Layer 2 of a small transformer language model trained on English Wikipedia (12 layers, counted from 0, width 128).
A neuron's activation on a vector x is GELU(gate . x) times (in . x), where the dot is the dot product.

Input weights of the MLP neurons that the questions are about. A number n stands for (n - 500) times 0.0018.
n15 gate: 359 637 620 376 541 538 467 631 440 550 596 562 606 415 409 384 447 455 529 484 512 330 448 513 443 308 427 336 478 280 540 438 596 440 616 532 377 516 551 684 464 506 545 747 234 365 478 475 555 484 636 410 500 401 555 513 598 503 583 497 711 494 572 308 389 591 459 497 436 559 423 649 719 471 543 416 460 521 481 500 450 475 630 444 519 519 686 567 616 639 400 503 525 403 605 454 644 516 481 571 602 631 294 431 376 360 811 268 555 448 497 613 435 403 383 491 548 409 478 319 449 537 412 338 548 577 664 510
n86 gate: 407 471 529 345 516 638 570 645 674 462 691 544 356 467 231 604 570 425 572 553 363 506 493 513 451 520 444 656 319 605 662 381 557 539 414 468 451 471 513 562 513 361 559 451 555 437 322 510 471 436 586 378 638 563 440 416 323 411 626 513 421 532 450 494 321 637 413 389 559 352 483 703 644 424 545 699 459 354 417 588 642 617 484 363 625 617 638 702 459 455 470 701 611 423 373 339 461 523 307 459 465 577 380 691 484 320 741 687 415 433 635 418 375 545 535 435 389 555 659 570 516 424 442 574 451 620 576 415
n145 gate: 564 509 633 627 564 598 733 561 574 665 506 554 488 682 395 443 203 426 431 450 563 655 639 747 583 522 382 697 518 673 482 180 500 426 494 531 620 546 488 553 481 595 459 454 442 554 497 549 428 613 421 516 576 391 532 580 344 524 512 432 368 509 560 515 398 440 402 474 566 534 379 512 305 317 688 708 500 553 588 460 448 533 497 503 473 528 344 549 518 536 378 425 391 623 446 350 576 555 521 482 497 570 437 532 369 671 516 515 518 575 433 369 369 528 500 555 516 315 530 370 577 265 306 473 528 428 551 401
n186 gate: 347 348 314 380 594 604 527 445 725 481 537 375 519 586 179 545 365 456 300 570 381 403 524 526 415 400 556 519 680 426 593 396 448 536 376 332 353 615 683 579 652 454 460 559 461 426 503 578 426 474 664 403 575 539 530 346 637 723 344 345 685 638 463 394 619 432 428 408 530 454 618 310 395 688 442 497 436 600 429 500 392 561 698 312 666 480 398 452 503 506 577 369 573 461 494 234 546 379 477 593 657 406 481 422 460 573 474 510 414 449 347 494 529 539 561 674 464 588 552 493 674 519 569 575 490 465 674 606
n196 gate: 506 318 506 406 465 622 517 690 442 394 411 592 506 484 552 541 586 469 490 470 583 506 467 490 503 638 464 284 506 430 471 606 551 683 626 624 558 604 424 618 453 432 427 448 500 418 787 516 709 606 430 592 365 583 653 662 588 356 443 565 522 688 607 414 438 630 362 614 516 587 293 431 587 464 385 616 623 435 391 464 497 525 539 510 359 484 591 466 544 436 586 404 480 452 408 462 571 558 564 289 430 612 652 557 598 431 539 632 365 417 445 553 500 422 326 231 696 344 570 320 757 373 484 426 425 620 236 634
n215 gate: 659 712 308 536 599 551 444 564 698 510 536 465 377 690 452 441 664 580 314 409 465 475 480 606 500 620 536 560 526 525 635 427 487 435 199 506 638 677 432 506 457 631 507 515 334 347 491 465 328 580 648 379 513 572 306 606 497 456 341 693 379 474 480 594 481 497 459 384 210 608 551 624 756 618 494 541 432 472 440 513 542 391 610 487 446 503 480 514 689 525 435 692 590 526 585 538 440 526 611 375 622 564 572 304 536 494 397 430 425 265 379 478 513 487 409 558 542 317 428 615 478 412 599 506 390 368 475 642
n236 gate: 543 616 387 448 568 580 577 500 441 282 399 479 479 600 245 515 418 551 380 525 741 491 583 475 581 535 330 470 435 356 418 405 622 638 627 431 547 784 657 603 548 444 624 441 534 436 323 663 518 349 521 494 549 479 478 602 379 372 440 363 494 472 481 351 562 705 454 490 699 343 454 614 313 430 613 318 485 485 475 544 494 488 440 583 500 634 506 569 470 329 582 608 606 583 409 327 580 389 426 633 397 466 515 349 356 494 516 574 437 497 525 467 445 497 509 693 372 637 567 586 509 624 388 442 694 406 604 459
n240 gate: 558 564 624 412 612 378 326 426 371 526 375 487 612 471 464 437 573 516 625 655 554 576 520 461 597 339 513 551 565 341 245 465 535 418 589 406 338 480 392 569 490 510 692 576 375 532 459 336 706 516 389 599 628 510 463 494 661 526 380 673 450 461 410 408 380 443 680 537 447 449 445 584 500 702 605 568 623 385 478 516 536 503 438 468 413 552 584 449 497 500 569 476 578 655 297 399 651 423 596 371 395 571 462 557 503 569 353 561 456 430 403 625 382 510 219 510 399 529 395 387 610 386 737 433 699 753 713 288
n257 gate: 406 491 461 391 485 649 490 415 348 345 391 512 455 565 515 610 554 521 478 459 539 590 657 546 402 494 528 527 308 539 572 518 557 522 475 555 512 482 270 481 494 479 487 301 186 682 533 658 329 570 548 587 722 557 601 497 312 479 545 482 476 528 497 365 543 424 655 440 294 476 516 515 500 491 418 500 500 494 530 494 500 494 417 421 473 650 398 487 583 551 619 594 386 579 729 416 427 832 470 360 479 618 503 386 599 466 494 592 417 548 549 616 564 518 461 662 528 384 247 472 423 473 411 497 488 216 500 565
n291 gate: 377 419 590 476 557 566 411 450 595 462 687 534 456 468 639 528 382 336 561 481 739 391 575 700 528 593 670 534 503 512 425 350 397 618 610 513 484 363 404 490 549 582 468 396 506 580 422 506 673 421 509 416 491 540 253 380 395 450 571 529 518 411 569 652 303 464 443 434 619 415 396 436 425 416 584 547 475 570 272 294 491 417 554 550 415 509 392 610 558 584 610 610 261 481 338 562 720 535 355 451 540 290 611 520 487 628 653 525 429 491 327 224 459 487 605 396 557 446 351 562 446 420 627 607 500 673 609 506
n425 gate: 444 363 853 543 503 513 428 448 513 628 513 545 562 553 470 567 360 484 698 560 681 458 602 626 639 443 433 558 490 591 584 461 399 487 345 550 606 580 413 344 337 401 557 562 759 584 429 543 523 480 448 473 634 490 622 655 484 617 429 344 333 493 677 458 357 537 579 538 440 824 384 401 336 419 425 398 429 573 464 391 510 465 517 461 454 338 476 399 481 481 591 434 503 589 338 291 329 332 631 606 471 621 281 753 693 583 380 500 545 539 408 506 477 421 516 672 337 530 562 466 427 510 487 670 683 481 425 617
n467 gate: 490 551 341 393 545 497 611 513 338 519 490 312 388 627 581 351 602 329 536 338 449 657 477 451 467 523 474 599 516 365 286 622 449 507 520 298 276 457 523 628 467 649 228 472 416 456 353 410 716 261 232 540 397 666 670 555 544 606 456 618 386 539 376 344 428 430 345 423 553 445 725 535 456 320 593 487 475 494 680 617 513 513 556 551 516 302 473 589 412 321 540 548 382 532 666 437 432 468 529 525 720 581 405 483 566 500 389 435 491 519 458 601 484 701 414 546 562 643 538 477 503 500 607 584 572 551 596 536
n581 gate: 532 506 442 486 685 497 607 532 682 515 500 448 553 399 515 514 599 472 506 467 599 381 506 473 663 452 389 628 488 477 680 494 506 554 488 574 444 515 359 405 448 426 494 391 562 339 436 468 350 488 439 554 345 448 427 337 730 567 319 500 503 535 567 538 512 579 304 472 377 579 387 294 494 458 468 400 646 455 477 541 447 739 390 421 421 441 604 322 426 509 497 519 497 529 529 673 614 647 556 422 596 468 563 500 598 500 652 559 408 630 600 417 652 512 529 340 488 296 465 567 500 393 728 726 527 616 436 351
n15 in: 405 640 503 367 727 491 599 567 558 482 516 661 552 407 352 401 454 509 447 450 621 312 427 460 648 365 484 379 398 305 488 442 530 441 569 515 392 624 613 743 522 528 607 724 260 440 433 365 464 478 603 547 436 433 563 528 536 594 566 506 578 438 628 358 441 576 558 570 337 629 484 527 622 449 415 285 365 654 500 550 500 371 503 427 622 444 612 542 563 555 358 507 562 423 621 428 690 525 571 524 521 751 304 503 472 388 674 420 512 521 558 557 396 377 464 454 593 438 503 332 410 600 546 359 394 479 570 366
n86 in: 350 589 606 483 554 715 843 325 489 479 562 624 568 540 540 406 603 303 515 408 412 546 378 395 396 346 464 458 554 606 465 390 472 685 493 561 367 486 799 402 456 579 471 422 418 416 426 454 556 557 571 236 350 525 674 590 507 426 542 500 542 489 452 465 337 685 604 672 540 561 573 604 660 526 493 375 427 410 596 316 799 518 562 425 425 435 384 975 333 567 423 549 525 418 454 619 479 532 214 356 299 571 310 687 522 373 464 471 731 532 532 591 536 443 612 489 464 313 564 374 489 366 597 575 620 598 429 384
n145 in: 466 552 500 377 515 556 616 593 472 420 500 631 460 503 438 697 393 503 567 624 750 518 650 506 382 421 513 589 621 681 411 546 427 669 535 466 484 415 459 465 583 394 417 503 491 576 414 608 530 426 567 503 426 701 478 600 582 307 512 390 660 357 423 546 384 532 642 435 522 519 573 425 590 551 417 543 642 452 574 650 466 649 585 402 525 400 439 516 539 402 386 248 594 649 405 467 611 364 441 597 631 549 543 490 355 368 535 270 476 344 286 693 432 310 430 528 522 394 635 685 425 467 544 577 318 421 356 349
n186 in: 525 576 384 665 703 262 278 687 532 487 637 534 677 298 481 674 516 429 490 578 566 679 530 433 474 477 406 535 551 569 396 354 635 590 435 391 577 465 490 368 595 589 281 557 284 469 412 430 644 421 638 480 690 610 365 506 450 465 590 455 578 417 602 594 542 497 525 536 617 640 558 543 311 490 522 525 398 365 620 545 705 519 503 617 671 484 477 355 308 575 360 409 629 583 525 478 379 535 354 525 406 516 562 573 487 490 313 455 373 513 436 686 358 484 509 449 265 506 535 602 474 597 497 481 613 594 462 316
n196 in: 584 542 436 414 662 468 534 425 363 506 420 490 584 513 366 595 625 538 563 517 446 433 587 543 621 633 226 221 555 494 445 513 487 365 627 588 360 520 447 365 446 813 497 592 532 685 375 445 647 471 590 556 574 449 517 608 475 519 541 431 605 396 483 570 415 557 597 551 483 396 490 409 368 410 371 529 608 428 539 317 418 440 589 452 406 448 534 390 535 401 636 493 490 549 439 806 477 292 591 414 372 481 293 541 747 480 355 611 240 436 347 573 268 445 659 621 516 539 545 436 389 676 539 513 493 532 660 605
n215 in: 461 596 535 317 377 329 547 481 309 593 394 596 628 422 676 411 398 681 490 417 577 542 547 591 598 441 533 506 665 404 551 510 564 566 540 467 555 238 484 516 560 442 686 629 358 541 436 645 564 303 535 358 455 548 467 471 414 343 453 386 535 578 621 481 513 530 677 419 507 355 376 481 220 743 574 619 418 544 664 591 591 538 438 657 738 402 601 576 327 478 427 623 457 510 628 332 558 435 519 472 404 635 383 604 244 559 693 445 497 261 406 513 429 474 440 471 579 591 471 453 441 360 500 590 520 481 561 326
n236 in: 683 294 534 527 368 355 691 484 557 324 558 447 409 449 452 515 297 463 690 529 575 637 477 404 586 471 526 519 329 544 587 500 681 395 361 490 522 347 661 414 663 326 481 419 364 512 419 491 677 462 285 503 635 438 353 475 423 553 358 538 534 465 418 600 570 539 711 687 455 519 422 567 585 656 619 481 466 509 466 522 519 429 423 509 594 437 510 718 371 556 623 640 378 491 509 460 497 655 279 593 298 509 323 497 558 602 382 633 380 432 364 555 698 535 596 427 414 424 584 607 452 633 490 553 689 512 488 433
n240 in: 634 474 434 569 427 543 382 553 527 447 507 632 702 557 433 631 655 639 637 374 609 612 400 362 456 394 632 401 406 639 460 557 592 368 414 544 564 649 289 243 555 601 407 500 350 487 513 470 608 684 705 599 483 437 628 503 389 543 458 530 542 534 614 451 551 458 700 524 486 443 411 549 375 620 510 453 617 378 460 571 476 742 456 576 340 614 336 362 620 566 377 323 351 450 345 507 440 640 297 621 484 227 444 604 317 531 500 269 582 576 583 526 630 741 546 628 442 456 612 335 389 507 527 427 531 349 335 592
n257 in: 467 395 435 531 352 553 541 325 603 375 524 464 549 520 427 542 503 255 730 615 331 448 473 523 420 649 510 392 404 546 529 428 487 687 527 427 527 574 493 493 411 367 598 406 454 633 693 642 224 441 471 672 556 549 595 550 513 559 671 300 465 500 431 337 630 503 516 455 399 533 436 455 176 639 484 404 561 656 470 620 467 581 470 369 428 650 262 598 490 435 517 647 450 490 507 691 249 606 513 406 344 556 549 555 540 547 413 596 645 357 721 416 671 580 474 586 554 510 314 616 370 318 500 339 487 549 542 651
n291 in: 572 537 611 316 616 538 186 438 390 387 426 382 565 663 510 574 713 480 468 689 514 348 472 590 579 472 570 649 490 466 402 541 497 462 521 438 393 545 521 569 610 407 518 289 442 413 571 435 544 373 439 574 695 490 472 517 550 368 306 625 550 445 443 743 677 475 599 700 416 377 427 480 678 556 459 671 423 507 524 397 720 342 368 401 732 455 582 638 686 456 616 536 385 442 459 581 394 651 668 601 372 435 631 568 465 569 455 521 343 412 380 570 623 308 379 514 493 280 629 454 621 564 248 575 413 372 257 604
n425 in: 624 367 407 383 570 312 493 581 453 513 338 533 356 673 503 576 503 374 510 617 391 374 503 469 625 442 572 487 625 530 613 510 543 602 628 432 483 551 541 480 545 439 755 312 601 741 703 524 603 534 666 669 681 596 521 497 569 533 336 514 631 713 556 556 588 598 503 496 507 201 435 288 465 552 483 658 470 597 527 321 500 490 462 480 621 361 475 350 592 371 245 461 544 665 447 312 564 480 396 322 636 413 569 381 514 377 640 460 526 639 473 313 353 429 358 388 626 591 377 569 514 394 480 322 558 335 361 435
n467 in: 469 520 534 513 619 442 418 445 332 650 563 503 486 555 369 580 530 556 413 738 625 439 461 469 610 517 455 443 541 530 341 473 517 434 595 448 318 465 465 396 726 469 861 481 456 302 436 691 406 298 486 413 473 551 426 397 487 310 463 611 540 459 528 466 476 596 381 649 301 681 310 593 443 500 480 664 650 352 592 359 473 493 451 320 531 610 561 533 706 537 570 486 441 343 335 584 561 493 370 477 510 595 614 429 483 479 569 438 550 379 507 277 486 339 658 356 524 764 520 669 758 594 555 582 656 184 547 663
n581 in: 568 262 649 542 571 494 537 521 675 405 327 436 476 371 506 558 526 457 491 497 670 324 411 494 566 330 409 391 414 624 444 518 488 380 549 317 455 512 497 506 620 378 503 492 562 372 409 553 330 518 523 430 482 582 564 545 459 494 625 440 515 470 441 600 488 568 456 757 412 456 360 258 683 711 521 453 512 717 562 512 461 573 449 376 447 557 463 566 575 450 527 588 599 669 573 520 515 545 524 608 400 559 646 404 376 452 512 676 224 518 497 462 586 443 448 452 527 396 600 699 539 579 557 435 536 412 576 711

Each question shows a token from some text and the vector x that enters the MLP there. A number n stands for (n - 500) times 0.0093.

"ell": 410 559 577 471 628 359 569 524 501 452 533 413 545 460 486 429 715 479 311 540 495 456 309 428 431 557 624 339 571 538 667 678 638 525 553 308 384 576 488 492 573 514 443 428 613 448 686 381 466 377 417 454 266 433 452 659 549 274 503 376 549 503 497 685 549 438 460 719 504 578 684 541 234 706 489 583 698 533 457 541 700 530 416 436 654 548 388 461 429 380 420 510 315 550 389 383 479 488 381 644 612 479 530 412 571 744 481 436 412 676 536 697 516 525 554 550 454 480 504 392 405 543 374 391 467 582 414 434
The neuron with the highest activation: n186

"p": 307 622 615 398 540 380 525 375 687 584 563 528 435 479 456 463 652 557 498 380 351 427 304 477 445 476 455 461 704 648 438 626 522 558 652 584 486 477 430 516 500 391 627 677 499 433 687 487 413 626 416 625 331 462 398 472 443 491 484 324 474 652 319 659 305 518 532 442 518 466 520 664 328 783 535 360 649 513 458 438 591 521 550 446 408 238 311 462 438 500 454 711 484 621 480 552 325 578 521 523 500 691 526 473 400 362 510 479 629 400 601 566 525 505 662 410 556 595 440 401 540 463 356 504 455 550 403 588
The two highest activations, in order: n215, n186

"ol": 182 469 578 488 570 388 649 558 326 556 438 565 397 565 471 466 682 582 491 468 533 583 449 433 365 471 406 391 739 435 611 493 515 439 541 261 461 581 635 481 549 583 604 501 526 312 445 487 521 469 482 608 422 671 381 589 538 504 467 425 474 572 358 655 476 464 607 698 369 699 591 436 380 404 485 392 740 459 517 474 558 498 426 412 521 382 410 530 399 623 460 691 485 654 418 349 501 365 403 541 472 512 537 290 600 583 544 266 669 605 626 668 527 600 591 533 369 431 383 392 568 586 588 456 499 479 330 399
The neuron with the highest activation: n467

"ot": 532 426 486 603 342 482 533 572 560 581 677 435 430 484 477 594 694 427 635 570 654 571 508 306 529 558 336 535 703 495 551 477 479 448 453 346 335 393 507 534 638 221 680 399 493 475 515 440 298 636 483 629 639 444 359 669 531 468 596 342 519 536 395 627 540 508 600 692 585 655 708 423 459 632 567 420 569 498 518 498 617 541 446 455 615 381 321 447 609 393 446 804 367 671 366 350 553 429 515 490 463 411 463 355 257 621 487 430 328 559 448 484 232 573 615 413 546 437 568 465 505 617 499 434 390 415 380 503
The neuron with the highest activation: n236

"ed": 554 523 607 677 554 383 617 544 434 445 496 513 501 353 370 491 636 649 468 545 567 459 393 431 401 577 460 389 502 476 589 559 380 661 598 345 532 362 549 495 571 451 527 537 560 447 565 550 643 405 552 665 398 533 428 744 528 551 500 593 530 555 535 569 534 403 598 472 407 763 555 574 459 798 422 563 429 375 516 616 393 405 593 262 404 480 265 531 474 465 158 677 649 537 415 608 438 516 439 560 512 506 556 441 458 599 390 298 338 549 522 629 625 398 487 360 466 298 340 471 604 624 598 400 493 418 401 443
The neuron with the highest activation: n240

" was": 365 581 603 385 522 355 432 624 632 601 571 399 560 341 431 635 511 468 312 526 318 503 290 478 519 598 551 481 486 526 527 342 429 366 507 234 455 603 551 578 728 604 548 526 158 487 381 614 555 723 505 620 543 426 499 698 358 473 518 403 759 523 552 537 407 355 657 685 530 626 529 612 581 627 302 464 549 540 550 602 439 453 624 424 468 448 315 326 432 599 373 522 411 515 608 553 491 424 473 670 498 345 559 373 437 696 590 375 408 580 365 538 382 515 346 515 448 428 594 407 531 530 625 484 611 618 442 636
Which neuron fires most, and how strongly? n186, at about 28

"ubl": 459 477 652 666 575 429 662 470 552 552 515 505 449 615 553 712 610 496 496 466 436 741 325 506 560 651 566 381 556 328 636 494 429 408 630 362 560 654 490 433 549 540 477 512 417 404 615 443 614 446 443 624 567 621 487 467 311 411 424 107 558 510 561 576 415 424 650 471 538 384 474 543 279 454 447 417 608 523 503 402 485 489 537 502 464 614 423 560 593 514 447 732 497 413 428 499 405 478 556 498 563 724 569 380 325 308 509 310 491 475 600 591 588 224 584 567 340 510 159 447 297 443 394 593 385 537 657 475
Which neuron fires most, and how strongly? n257, at about 13

"r": 434 389 577 612 591 459 486 427 554 576 362 375 586 502 473 485 533 597 600 645 534 438 302 545 503 682 384 282 715 707 481 542 396 399 622 548 407 559 556 364 353 446 593 443 578 433 580 328 557 431 494 547 377 819 493 462 639 483 339 589 423 699 327 548 454 420 625 355 616 510 553 502 248 558 515 432 582 368 514 363 455 546 588 517 363 408 618 519 413 537 530 664 285 647 622 571 592 464 567 309 456 447 496 447 629 513 655 485 343 591 490 532 567 410 574 490 557 534 489 329 408 560 601 462 304 572 570 446
The neuron with the highest activation: n196

"an": 383 691 551 641 486 557 657 474 504 676 557 411 492 459 407 649 559 439 462 520 468 558 246 514 546 436 424 438 502 541 533 586 520 590 566 401 446 581 530 510 519 448 479 525 577 442 545 644 540 362 490 654 263 596 289 682 536 614 475 465 518 490 461 503 353 453 529 520 689 604 620 554 256 538 214 570 511 547 469 479 377 538 546 311 567 364 419 457 302 455 618 729 366 531 495 615 359 442 409 577 511 750 445 409 277 724 611 497 397 393 629 566 550 500 477 612 525 476 437 284 433 591 434 578 552 460 413 532
Which neuron fires most, and how strongly? n467, at about 2.6

"ir": 441 593 563 709 550 376 591 491 337 621 322 353 601 443 388 447 752 538 656 681 438 510 350 521 549 625 384 455 499 301 617 356 478 612 657 411 457 474 631 320 504 394 340 578 456 478 745 486 444 471 528 369 393 618 509 670 504 526 322 620 455 658 408 383 486 398 639 543 223 571 575 518 593 615 590 490 525 491 460 626 540 424 558 569 653 461 447 372 486 496 441 776 530 509 422 575 405 534 553 618 594 557 426 363 502 579 519 523 411 340 573 454 477 451 430 418 299 448 618 380 554 548 558 508 463 458 361 376
The neuron with the highest activation: n215

".": 479 475 586 634 527 451 407 590 514 585 627 420 551 284 406 523 524 411 307 505 499 713 264 411 547 562 425 451 701 628 499 537 536 485 422 292 636 380 473 457 504 598 555 513 410 464 568 471 574 582 609 502 360 596 488 653 321 566 469 375 533 567 365 608 587 369 523 496 550 605 423 565 591 680 283 519 539 525 612 643 480 572 375 599 413 282 399 383 306 659 346 727 406 647 346 548 574 529 308 480 580 412 430 473 172 488 506 535 499 595 575 548 560 492 570 454 446 412 420 601 476 615 433 600 517 548 468 654
The neuron with the highest activation: n215

"ru": 285 595 491 432 544 559 706 418 491 523 530 414 504 487 511 430 646 493 475 567 463 367 478 440 626 504 340 420 573 398 717 531 389 411 594 500 666 612 500 248 540 374 517 522 247 584 468 435 475 675 614 469 407 646 426 543 234 515 617 469 654 698 474 594 338 512 435 528 664 670 441 407 372 603 347 508 720 517 515 493 434 359 519 386 418 459 524 480 433 574 447 540 416 671 391 646 438 640 555 275 529 518 569 533 499 534 505 537 334 361 652 575 449 661 434 659 419 582 353 504 252 527 522 519 308 720 495 474
The two highest activations, in order: n257, n196

" first": 405 645 570 429 577 368 465 531 578 606 579 466 352 468 443 434 543 499 289 531 456 559 435 642 633 584 553 459 434 517 740 661 415 397 572 145 466 499 680 416 810 571 504 465 388 438 594 388 567 679 573 654 520 475 428 664 482 465 439 317 689 483 435 524 333 363 606 664 513 487 514 501 356 719 471 549 574 605 616 404 443 457 496 466 464 420 343 502 650 508 345 412 410 495 622 688 437 616 370 597 678 470 364 426 344 622 468 361 508 478 471 421 478 429 327 209 607 506 526 533 516 372 540 584 454 647 458 345
Which neuron fires most, and how strongly? n215, at about 3.6

"hed": 634 591 481 436 728 515 700 472 381 534 678 409 305 376 414 426 548 553 427 597 639 562 343 346 544 612 469 463 612 597 543 489 305 507 521 306 525 490 511 582 534 428 471 437 427 636 544 494 437 495 548 660 495 654 426 621 374 503 608 567 536 667 506 453 246 402 497 565 498 560 546 677 388 644 460 431 468 459 515 483 606 574 539 297 363 625 372 636 524 576 299 649 724 536 492 321 372 535 465 546 627 317 516 548 554 543 490 339 460 665 607 402 650 517 451 375 354 302 638 550 658 372 468 381 366 427 396 410
The two highest activations, in order: n86, n145

"v": 405 443 556 530 439 340 605 601 449 497 390 475 486 512 473 520 621 542 618 514 416 419 355 548 391 415 375 439 575 664 577 592 548 597 626 643 524 495 575 548 587 543 461 409 475 245 648 579 405 757 333 624 448 516 346 712 467 474 413 379 507 624 357 702 224 348 493 425 373 531 443 639 490 549 470 423 541 334 463 551 454 410 483 412 426 333 570 402 401 581 472 749 373 487 654 589 428 613 748 536 529 521 501 588 294 516 504 400 518 518 623 554 668 437 401 612 417 446 371 416 515 689 447 652 493 418 704 501
Which three neurons fire most, strongest first? n257, n581, n425

"===": 581 530 486 415 536 436 562 588 625 466 483 625 415 407 443 399 597 526 422 507 461 522 241 469 541 614 346 512 479 580 830 455 498 362 356 336 494 410 572 524 703 641 531 477 218 678 626 563 423 646 621 607 283 625 393 434 503 344 531 574 569 543 533 469 501 267 357 718 589 538 429 546 552 561 435 392 518 504 544 434 611 535 484 418 571 302 495 273 552 584 533 638 572 620 400 550 662 599 575 475 491 554 457 408 357 624 359 378 363 452 667 521 432 650 390 453 611 343 308 524 518 415 543 550 598 493 567 464
The neuron with the highest activation: n581

"er": 441 454 507 594 489 428 502 593 407 467 492 499 317 363 528 329 568 534 419 511 417 531 377 444 419 721 511 606 560 420 516 649 486 576 586 356 474 599 472 516 407 415 512 482 644 490 551 543 461 406 626 474 396 487 336 618 409 464 292 645 623 352 489 494 614 491 579 694 525 529 535 496 153 747 594 492 530 372 544 684 567 438 544 363 505 428 437 530 368 262 363 752 415 639 423 506 503 550 516 616 528 458 499 361 402 585 552 528 414 679 609 653 487 574 685 737 417 638 518 311 519 516 627 519 438 524 291 554
The two highest activations, in order: n236, n186

"ic": 537 490 594 574 491 195 562 417 498 367 497 528 534 445 534 720 680 502 483 486 585 548 403 569 406 499 497 337 577 467 589 547 350 403 596 444 413 531 581 278 569 440 696 490 623 466 381 560 496 590 646 499 371 461 326 445 619 497 419 531 587 548 314 690 475 324 755 621 465 640 466 584 377 606 394 544 590 519 420 374 697 396 396 487 441 337 419 519 382 452 402 642 393 571 383 475 292 609 636 550 525 602 661 169 504 646 487 555 436 704 599 532 465 631 483 519 534 500 449 393 388 590 506 553 563 376 341 569
Which neuron fires most, and how strongly? n425, at about 2.6

"ity": 467 634 590 586 592 465 712 413 539 441 506 607 484 496 478 583 674 501 357 493 511 402 300 344 626 664 486 451 567 587 673 645 518 359 498 342 536 410 541 608 539 372 315 420 488 371 514 625 443 534 500 466 525 517 263 574 366 499 422 419 552 529 505 435 418 524 422 655 498 629 571 350 633 622 453 565 587 436 436 567 318 450 316 299 651 413 598 341 513 769 155 554 508 488 425 380 381 487 525 583 577 471 670 366 469 637 433 367 530 459 573 554 637 524 459 479 433 515 489 583 568 622 635 516 626 341 442 511
The neuron with the highest activation: n581

"ar": 396 605 670 608 536 548 617 561 456 339 483 533 492 378 479 499 732 344 577 553 480 428 406 615 570 690 599 444 633 678 529 511 489 383 633 523 556 401 538 357 476 457 470 441 439 351 718 620 499 478 629 688 430 575 459 663 433 551 473 502 529 665 437 574 509 402 654 624 358 725 629 373 271 433 519 601 575 517 555 430 468 577 467 518 396 351 326 439 383 503 467 524 273 617 591 552 435 459 416 648 476 477 462 289 347 461 488 465 439 610 685 428 223 491 478 627 351 480 457 435 505 559 493 434 347 457 418 421
The neuron with the highest activation: n257

"or": 551 491 584 446 483 520 450 589 220 347 424 507 584 521 491 400 698 565 487 463 551 587 300 613 613 677 463 335 712 518 549 560 543 378 708 310 452 555 569 561 579 427 508 412 513 482 564 517 628 367 653 669 482 500 314 475 525 556 555 505 434 690 573 563 514 379 508 576 344 689 490 315 360 544 475 459 565 523 414 569 661 353 526 350 588 373 444 503 429 415 468 670 479 592 450 538 375 497 427 589 587 378 552 354 281 586 552 310 537 501 570 478 367 475 516 699 570 596 416 336 536 540 722 376 493 399 343 398
The neuron with the highest activation: n467

"le": 368 653 450 446 524 546 513 507 502 349 502 377 396 311 518 680 639 509 405 489 317 465 468 830 589 721 350 317 527 478 564 462 482 454 543 450 442 568 484 389 596 347 503 397 648 390 719 666 572 524 528 637 659 573 466 591 315 441 466 437 519 512 334 523 462 267 530 525 482 663 499 436 268 466 531 575 555 597 464 606 567 614 545 419 492 464 395 455 379 521 370 573 505 688 392 535 614 356 399 383 449 565 519 375 489 547 520 635 367 602 700 639 517 561 605 552 636 498 520 468 455 596 401 614 428 488 510 253
The neuron with the highest activation: n257

"ight": 603 602 357 511 389 303 647 522 522 610 370 478 441 437 466 690 480 515 346 521 478 502 448 339 314 500 522 510 677 575 705 455 391 506 502 525 406 626 602 467 645 360 447 612 457 486 813 519 544 629 399 464 544 656 359 722 392 439 525 489 458 598 416 595 415 600 566 635 518 597 437 597 457 595 565 681 504 575 558 293 467 455 338 419 548 382 391 331 432 468 294 597 501 481 532 639 641 419 398 563 574 553 477 520 345 599 447 355 354 654 779 631 285 401 313 479 509 423 515 472 640 600 332 542 491 456 512 347
The neuron with the highest activation: n145

"ep": 329 556 410 451 666 497 628 306 461 520 508 487 579 514 469 454 654 522 535 433 484 671 279 446 401 628 481 428 743 416 548 486 322 635 589 304 507 706 523 492 727 441 532 496 318 428 592 410 483 548 357 549 375 396 399 516 487 618 521 370 588 444 189 639 228 477 445 657 449 495 718 586 422 416 498 528 561 457 597 349 500 660 453 556 490 416 359 502 638 492 459 632 486 486 399 580 349 612 479 512 427 668 574 476 644 529 573 498 416 669 338 497 347 487 552 688 482 682 503 364 481 485 442 568 454 555 597 407
The neuron with the highest activation: n467

"ia": 612 636 524 460 527 726 662 471 638 340 497 534 340 372 270 601 619 335 544 634 492 673 336 500 626 592 374 503 566 414 533 461 367 347 492 490 540 430 449 429 464 506 528 447 495 359 607 525 308 571 443 593 447 600 510 484 573 680 670 483 482 617 439 517 444 456 537 535 522 458 480 317 476 552 618 415 493 481 323 592 390 495 435 484 565 329 600 506 494 542 421 585 562 525 401 448 503 533 446 727 340 517 684 228 395 677 449 357 527 757 480 705 593 335 552 612 386 480 566 366 476 661 566 377 630 429 437 538
The two highest activations, in order: n581, n236

"im": 549 567 489 559 478 295 604 581 509 499 547 536 513 447 353 501 608 671 638 598 484 342 362 548 389 661 365 499 630 445 486 341 470 572 593 392 647 460 377 446 679 442 544 541 525 598 636 436 358 552 604 560 478 570 288 674 519 426 656 495 435 530 497 655 301 453 605 570 455 631 479 566 357 504 390 332 700 494 471 528 505 330 662 503 346 303 451 358 444 466 286 470 238 531 691 633 382 489 650 621 422 531 519 502 445 550 507 598 325 561 596 534 377 597 448 516 472 539 589 372 587 580 350 507 530 414 511 566
Which neuron fires most, and how strongly? n196, at about 1.8

"b": 390 681 793 563 561 415 546 573 630 383 408 480 426 322 541 415 470 546 571 429 434 613 430 544 444 499 368 617 658 496 527 602 307 658 517 549 331 497 423 564 586 400 651 535 596 412 552 421 445 555 511 576 602 411 430 642 482 479 514 554 464 606 525 462 433 367 571 595 594 435 746 455 303 563 467 529 669 539 416 551 467 423 481 173 460 349 430 343 343 555 644 756 405 623 464 620 428 394 449 478 451 607 504 393 349 680 370 413 259 582 516 447 603 466 532 731 625 475 440 399 473 599 655 483 521 496 518 466
The neuron with the highest activation: n581

"ine": 565 669 464 516 466 666 484 399 500 395 405 325 274 342 351 593 440 471 454 465 495 569 509 450 550 575 246 386 563 602 437 685 408 433 416 562 444 419 468 290 666 334 460 482 555 438 583 573 431 568 547 515 567 377 329 709 493 389 649 315 571 706 390 532 471 355 490 643 563 575 503 513 422 568 486 509 603 529 439 640 459 599 511 458 419 402 598 520 588 449 259 650 485 575 640 487 351 539 419 704 489 485 537 399 377 600 480 506 719 632 662 703 468 438 485 552 519 395 396 357 471 626 658 754 431 533 527 508
The neuron with the highest activation: n257